Layer 4 of a small transformer language model trained on English Wikipedia (13 layers, counted from 0, width 96).
A neuron's activation on a vector x is GELU(weights . x), where the dot is the dot product.
The model reads these tokens: "ut" "en" "ant" " col" "on" "el" " and" " comm" "ander" " of" " the" " new" " L"

The vector x that enters this layer's MLP at each token. A number n stands for n times 0.032.
0 "ut": 17 -37 8 -62 -6 20 -30 -46 2 -25 5 -9 -8 -57 60 -54 -4 9 16 -11 53 -15 -19 -1 -16 9 -8 36 -30 -43 -8 79 60 19 22 -10 -28 6 19 -42 53 -45 -6 22 -31 36 41 23 31 9 -15 22 43 -9 -4 -11 -5 25 40 28 -34 32 27 18 -13 -27 55 -26 -25 -3 -39 24 -42 -13 30 9 -9 -33 12 -28 -9 25 30 40 -29 24 7 12 -6 -45 -34 14 -13 -15 -2 -43
1 "en": -14 -47 8 -48 6 26 -19 -32 19 -25 0 -26 15 -39 48 -26 3 5 -11 19 52 25 -27 -14 -17 20 -15 49 -25 -49 -24 61 30 19 -4 -58 -39 1 32 -24 57 -35 -26 -8 -35 36 56 1 47 15 1 33 71 -50 -25 -11 -5 1 5 31 -12 33 27 10 16 -25 50 -22 -30 -26 -55 -1 -29 -19 40 -22 -3 -24 37 -10 21 14 35 11 -40 47 3 11 7 -51 -18 -1 18 -31 20 -27
2 "ant": -22 -38 -24 -48 11 28 -17 -41 19 -30 26 -39 25 -49 65 -40 -2 16 -30 11 53 -21 -28 -16 5 15 -10 54 -21 -46 -12 46 38 38 6 -33 -58 0 20 6 65 -44 -27 -5 -18 51 37 6 32 -6 1 34 59 -48 -7 4 -9 -2 5 45 4 38 19 19 21 -14 24 -24 -22 -11 -17 -1 -36 -13 21 -12 10 -22 29 -18 2 13 31 18 -24 45 10 13 -6 -46 -34 1 20 -40 -17 -50
3 " col": -6 -21 6 -30 -9 44 8 -71 7 -22 30 -26 -18 -56 78 -20 -15 4 2 -8 53 -6 -33 -1 -2 17 -14 28 -24 -18 0 36 -1 42 -7 -44 -23 -24 19 -11 65 -38 -25 -2 -31 25 37 -2 35 -20 -25 33 63 -25 6 10 -3 4 29 45 5 48 14 28 -9 -24 58 -31 -43 -10 -8 7 -32 -47 31 -30 -3 -35 28 -6 5 14 3 34 -29 55 4 8 3 -71 -25 -4 26 -17 9 -40
4 "on": -30 -50 0 -29 -19 13 3 -31 25 -23 13 -6 -7 -45 70 -23 -2 -2 16 22 21 -9 -26 -21 -7 4 2 35 -36 -25 -9 49 23 17 -2 -31 -20 -12 27 -24 61 -35 -22 10 -32 35 45 8 24 -24 -5 26 72 -33 1 4 -27 -17 13 44 -1 56 14 -1 8 -21 53 -56 -42 -27 -34 22 -50 -45 42 -19 13 -39 33 -15 9 26 36 21 -37 54 -6 23 22 -39 -13 10 35 -33 13 -39
5 "el": -30 -42 -1 -52 -10 19 -36 -20 18 -31 16 -36 2 -22 62 -45 -4 6 -14 1 12 -29 -32 -11 2 17 1 51 -30 -35 14 54 1 32 8 -21 -31 -21 28 -15 51 -54 -24 21 -26 28 43 -9 25 0 3 40 85 -45 -1 -10 -5 14 11 36 3 39 18 3 4 -13 54 -39 -30 -13 -35 16 -25 -48 27 -23 3 -34 42 -3 -9 19 30 38 -32 61 5 19 26 -40 -19 11 41 -33 -5 -41
6 " and": -4 -25 26 -61 -18 42 -18 -39 21 -11 15 -33 -19 -43 61 -44 0 -9 -1 24 51 -3 -23 13 -15 -2 -3 60 -46 -8 3 65 26 35 17 -34 -34 -4 22 -24 49 -44 -15 12 -34 35 40 7 32 -21 -25 36 45 -46 -17 -18 5 16 11 39 7 46 -2 2 -11 -26 44 -41 -40 -26 -14 5 -22 -11 61 -32 -7 -33 31 -21 -2 26 27 17 -8 56 -3 11 5 -53 -29 10 27 -29 -31 -26
7 " comm": -2 -28 7 -53 -21 24 3 -54 -15 -28 9 -42 -22 -35 66 -28 16 -3 -6 1 49 18 0 -5 18 -9 -9 58 -40 -23 16 47 7 44 18 -41 -35 -7 28 -22 69 -36 -16 17 -12 15 46 -5 26 -16 -27 24 68 -4 6 19 -7 -11 -2 34 10 59 -8 5 -6 -27 15 -4 -35 -27 -11 5 -25 -50 44 -31 -10 -31 17 -15 -3 40 10 26 -15 53 -12 26 10 -70 -36 24 26 -25 -17 -30
8 "ander": -8 -43 2 -47 -7 18 -18 -39 14 -12 6 -22 -3 -33 55 -39 19 7 0 14 36 -23 -8 -21 -4 4 -7 44 -10 -48 -17 60 30 33 -10 -4 -35 3 29 -36 39 -47 -33 -6 -36 23 51 -13 35 -9 -29 28 71 -26 18 -4 -21 -16 -10 47 -20 64 6 -19 15 -25 33 -31 -35 -22 -23 8 -33 -16 42 -20 3 -32 21 -8 -10 47 18 40 -2 74 1 33 21 -55 -2 26 45 -43 -18 -39
9 " of": -11 -32 -6 -51 -14 38 -4 -45 23 -6 -1 -49 -4 -20 65 -37 25 21 7 9 47 -8 -8 8 -18 2 17 66 -31 -7 -2 63 11 37 21 -31 -22 14 -5 -29 52 -60 -19 26 -37 31 31 15 16 -8 -16 16 52 -44 -23 -4 -21 0 3 54 9 44 11 6 -19 -25 51 -34 -29 -41 -27 11 -29 11 51 -39 -3 -35 27 -24 -15 18 31 18 -29 51 -13 25 12 -54 -21 17 16 -30 -12 -54
10 " the": -24 -28 0 -50 -2 54 -8 -37 20 0 12 -8 -11 -40 68 -35 9 14 -1 23 61 -12 -17 19 -16 -10 -18 54 -45 -24 0 63 37 37 19 -34 -14 -10 20 -26 51 -61 3 6 -34 50 32 2 18 -11 -4 30 70 -26 -35 0 -8 7 17 37 -4 32 9 0 -8 -27 33 -27 -44 -44 -28 22 -29 -20 41 -25 -1 -27 16 -21 -14 17 10 2 -25 48 1 33 -7 -56 -45 20 20 -20 -7 -46
11 " new": -22 -21 4 -41 6 36 -6 -42 9 -11 -15 -38 0 -18 62 -31 7 19 14 -4 50 1 -28 -2 -1 -8 -15 29 -19 -40 -2 66 21 46 21 -51 -22 -18 -1 -7 46 -78 -22 0 -25 27 37 -2 37 -17 1 6 93 -41 -31 3 -5 11 8 28 -14 17 45 11 -26 -14 51 -32 -43 -33 -28 33 -20 -3 23 -11 4 -8 16 -22 -6 5 17 24 -14 65 1 34 -3 -57 -48 29 40 -30 -8 -50
12 " L": -25 -29 12 -47 -7 45 -3 -21 12 -25 -2 -32 -28 -21 57 -22 4 25 15 -39 52 1 -51 -4 -10 -19 -7 55 -34 -50 1 43 29 44 39 -27 -16 -22 21 -18 51 -67 10 10 -33 41 29 -2 52 15 -17 37 49 -37 -32 -1 5 26 16 39 5 56 7 1 -4 -19 24 -27 -19 -39 -28 2 -36 -42 35 -20 -14 -28 19 -9 -13 23 10 44 -20 49 0 21 -6 -53 -41 15 26 -32 24 -48

Each question shows the input weights of one neuron of the MLP. A number n stands for n times 0.017.

n371: 8 -14 -7 18 -27 -12 19 43 18 -27 -27 21 -26 -38 -2 -25 21 12 3 4 -26 -2 21 -27 9 -2 -22 -14 -7 18 12 -38 50 12 11 11 4 -26 32 -30 -64 32 -26 -28 -11 61 35 -23 -21 -33 29 -17 4 20 21 25 -29 -16 -40 -19 -22 7 -9 43 -21 -8 6 13 45 -27 20 -20 -21 -14 -11 11 20 32 -3 43 -14 22 26 36 -1 37 25 2 37 -6 -18 -46 -18 -23 1 1
On which two tokens does it fire most, strongest first? 8 "ander", 4 "on"

n90: -22 -34 -19 4 -10 31 13 -5 28 22 -14 0 -10 9 -18 20 -5 -22 3 -8 10 58 -38 -20 -36 15 -16 25 19 -8 7 18 32 7 -29 -13 -9 -7 -7 -8 -44 -7 21 -12 -40 15 -5 5 -1 24 13 3 15 39 -53 -9 3 7 -47 8 -24 -15 22 -26 20 -24 -8 -3 12 30 7 -3 6 -4 -35 8 -2 10 1 22 18 -23 22 -2 -1 -7 29 -31 42 38 -5 -6 -12 -14 -2 7
On which token does it fire most, and how strongly? 1 "en", at about 2.4

n84: 47 27 -8 1 -5 -11 -27 8 13 -5 -10 27 5 22 53 35 -1 1 48 -18 -15 11 -11 -14 -53 6 6 -30 -7 27 -10 14 -40 24 14 -19 11 -27 -36 -24 -6 13 -18 26 25 9 10 22 -30 19 -18 -6 32 -25 8 -1 -31 9 -13 -44 -3 21 -10 23 7 19 -4 31 -3 -15 1 30 -19 33 21 -4 -29 -26 -26 -23 2 -23 -11 -13 -12 -25 31 8 -4 -1 -1 -35 18 4 -42 13
On which token does it fire most? 9 " of"

n312: 24 -21 -12 -16 4 23 -23 46 18 3 21 12 -29 16 22 10 -1 -27 -4 -11 0 -10 2 -13 -4 -14 16 -43 21 1 44 18 -30 13 0 -28 10 0 -36 -13 -4 11 -44 -9 -5 1 -22 38 5 -59 40 -6 15 31 -28 33 -6 -6 32 -20 36 22 -56 27 14 -38 -18 13 14 21 -14 -18 -13 -14 -16 -4 8 14 38 25 -21 19 16 -30 -2 -7 47 -19 19 30 -44 23 17 -13 -1 -24
On which three tokens does it fire most, strongest first? 5 "el", 4 "on", 7 " comm"

n60: 16 30 24 29 17 -10 9 12 -42 -51 30 8 -19 29 -4 8 19 20 47 14 -19 12 0 17 28 5 -34 56 24 22 -8 1 -4 -11 4 -28 32 10 -48 -20 18 1 -4 13 4 -33 -26 -27 32 -5 17 -5 -21 16 -49 -16 -6 35 -21 -6 -12 -17 1 -13 -5 28 -16 3 -7 15 -18 7 9 20 -1 -16 13 21 -46 9 -2 -11 36 17 -12 12 -35 5 -38 -21 -49 -7 7 -1 14 -13
On which token does it fire most? 11 " new"

n317: 32 4 18 -34 -43 -23 -19 -39 -10 1 9 -38 -22 -9 36 16 -4 20 0 -3 5 -19 13 17 9 8 -5 -10 25 -8 10 -39 -5 -7 14 -12 -31 17 20 32 45 27 37 -15 11 -16 37 10 3 -27 45 -26 -6 6 -30 23 -3 -2 7 -13 27 -5 18 9 -55 14 -43 8 16 15 1 7 -13 -7 -3 -8 31 7 1 8 -25 -33 -12 34 -39 -30 26 -23 7 30 -12 -9 -19 -36 -34 10
On which three tokens does it fire most, strongest first? 7 " comm", 2 "ant", 3 " col"

n158: -12 -17 14 -23 4 -41 43 -8 -8 -4 4 2 -11 24 -29 -56 -6 -9 -14 15 -3 19 31 6 34 39 -9 -44 -1 -18 -2 -46 -2 -55 -26 34 -4 33 6 -35 -22 7 21 -21 -23 11 12 7 24 -1 3 16 36 -8 17 -30 14 18 29 28 -6 13 5 11 -6 -28 33 18 -39 -13 5 -25 41 38 -37 15 30 3 22 -5 11 -14 6 14 16 -10 35 -7 -6 -7 7 -9 5 -6 17 -20
On which two tokens does it fire most, strongest first? 1 "en", 8 "ander"

n348: 13 7 0 38 -2 -8 20 -6 18 -13 19 1 -31 -13 16 8 -9 -24 12 -1 -9 20 -17 -9 -40 0 14 -8 -8 -13 -6 12 -33 -27 31 5 22 -31 4 21 5 1 10 -14 -5 13 -16 -19 -8 -11 0 14 -3 -1 17 -8 -2 -7 17 -16 5 13 -13 44 10 -9 -11 -16 -19 -1 20 29 19 -9 -10 -9 34 3 22 8 4 -12 9 2 -2 -9 13 -18 -25 -11 -3 -15 -1 -28 38 0
On which token does it fire most? 3 " col"

n330: 22 -8 15 3 -4 -8 2 1 29 -4 -20 24 40 25 17 34 0 -10 -30 -13 -36 -1 4 30 12 -1 -5 -8 14 -13 28 -9 11 4 10 -10 -5 42 -13 30 -7 1 26 17 -41 35 -1 -6 -18 -15 14 -39 37 8 -15 20 53 0 -19 -10 8 -49 27 -12 -34 -2 -30 -46 -4 21 -37 6 1 -5 -10 28 -15 -12 -53 -4 52 14 -31 8 19 13 -7 -52 -27 -7 -7 50 -15 -45 4 -22
On which token does it fire most? 11 " new"

n365: 1 24 23 -11 -42 -11 0 -1 20 2 -20 24 -20 19 -15 21 -10 -8 23 -15 15 -31 36 -19 31 1 12 -11 -25 1 -15 12 30 -15 39 24 -45 -27 -1 -4 -11 43 6 27 -5 -7 -30 13 -15 -3 1 -27 37 -32 1 -23 36 5 1 1 -49 28 -39 -4 -18 16 -11 -15 -8 21 14 37 -16 -1 39 -29 -6 6 13 -13 9 -23 11 -6 20 13 -8 -1 31 47 -2 -14 -11 30 -1 -5
On which two tokens does it fire most, strongest first? 6 " and", 0 "ut"

n210: 9 -6 27 -18 7 -3 25 28 -9 -6 -24 2 -3 30 47 -11 -16 22 -22 -27 3 -22 -18 11 12 21 -7 9 56 -1 -19 -9 -11 2 20 23 13 5 -29 9 -28 39 -7 11 18 -29 -26 13 9 -25 11 6 13 -20 -14 -54 32 -4 10 3 8 27 -35 3 12 -20 -3 37 -33 4 12 7 4 19 26 26 -50 -28 5 21 6 -4 20 6 -1 -12 8 12 2 -31 -30 -18 -13 -19 -26 -17
On which three tokens does it fire most, strongest first? 12 " L", 6 " and", 9 " of"

n81: -9 2 -37 -8 -8 -37 7 -2 -4 3 -43 24 23 -21 -20 21 -22 32 30 -13 -12 10 -12 4 -19 22 -5 30 -21 -3 -1 -42 9 -23 -4 -21 15 -1 18 -11 37 -10 7 6 -12 -22 -12 5 1 6 4 3 30 25 -25 -20 27 30 2 17 26 -8 26 -24 24 56 -20 -3 -16 10 19 -7 0 21 -28 -21 1 22 26 -16 21 -11 18 15 -2 3 42 -49 -4 -15 4 -19 -15 -32 -23 24
On which token does it fire most? 1 "en"

n137: 24 -10 5 17 -5 -8 0 27 14 -19 16 7 -20 16 19 16 -1 -16 18 8 -11 -17 12 -8 -15 -12 8 7 -29 5 8 -4 -36 10 -13 18 20 -40 -7 -9 -8 54 2 -23 7 27 -14 -9 31 -26 -11 27 -5 -8 -29 -12 -33 -29 -24 55 13 1 -11 -1 -1 -17 -19 24 10 -3 21 22 -9 -8 23 -26 5 15 8 -8 -5 -17 8 40 21 -32 -21 2 -15 9 4 27 11 -28 19 8
On which token does it fire most? 4 "on"

n199: 28 19 21 -10 -34 1 12 18 -18 10 -11 -24 -22 16 12 -26 51 13 -17 26 -3 22 7 6 -5 25 -7 -4 7 8 -42 -15 20 -12 7 6 -18 5 -32 1 25 -7 -17 7 -35 -5 7 28 -28 -30 -2 12 -8 22 7 7 10 -4 -6 -13 -14 -16 -3 13 -31 -8 -36 5 7 -12 29 -41 -6 19 4 14 -1 -4 25 -14 -10 32 -23 -40 10 6 62 -4 -3 -2 2 22 -7 -4 -29 12
On which token does it fire most? 6 " and"

n19: 12 26 -15 -23 10 -26 -9 -10 32 7 8 5 8 4 3 -30 11 -18 5 -1 6 8 -9 1 0 -17 -1 -20 -12 12 -30 -4 -19 12 30 22 -9 -12 -8 7 14 -1 8 18 -10 -26 6 6 -12 6 32 -10 21 -4 8 -19 -1 20 -27 -9 12 -35 4 0 -11 -5 -3 -2 2 -7 -31 12 18 14 38 9 3 19 8 -23 19 32 -1 -49 14 -27 10 32 -43 -4 49 9 1 6 -11 -19
On which two tokens does it fire most, strongest first? 11 " new", 9 " of"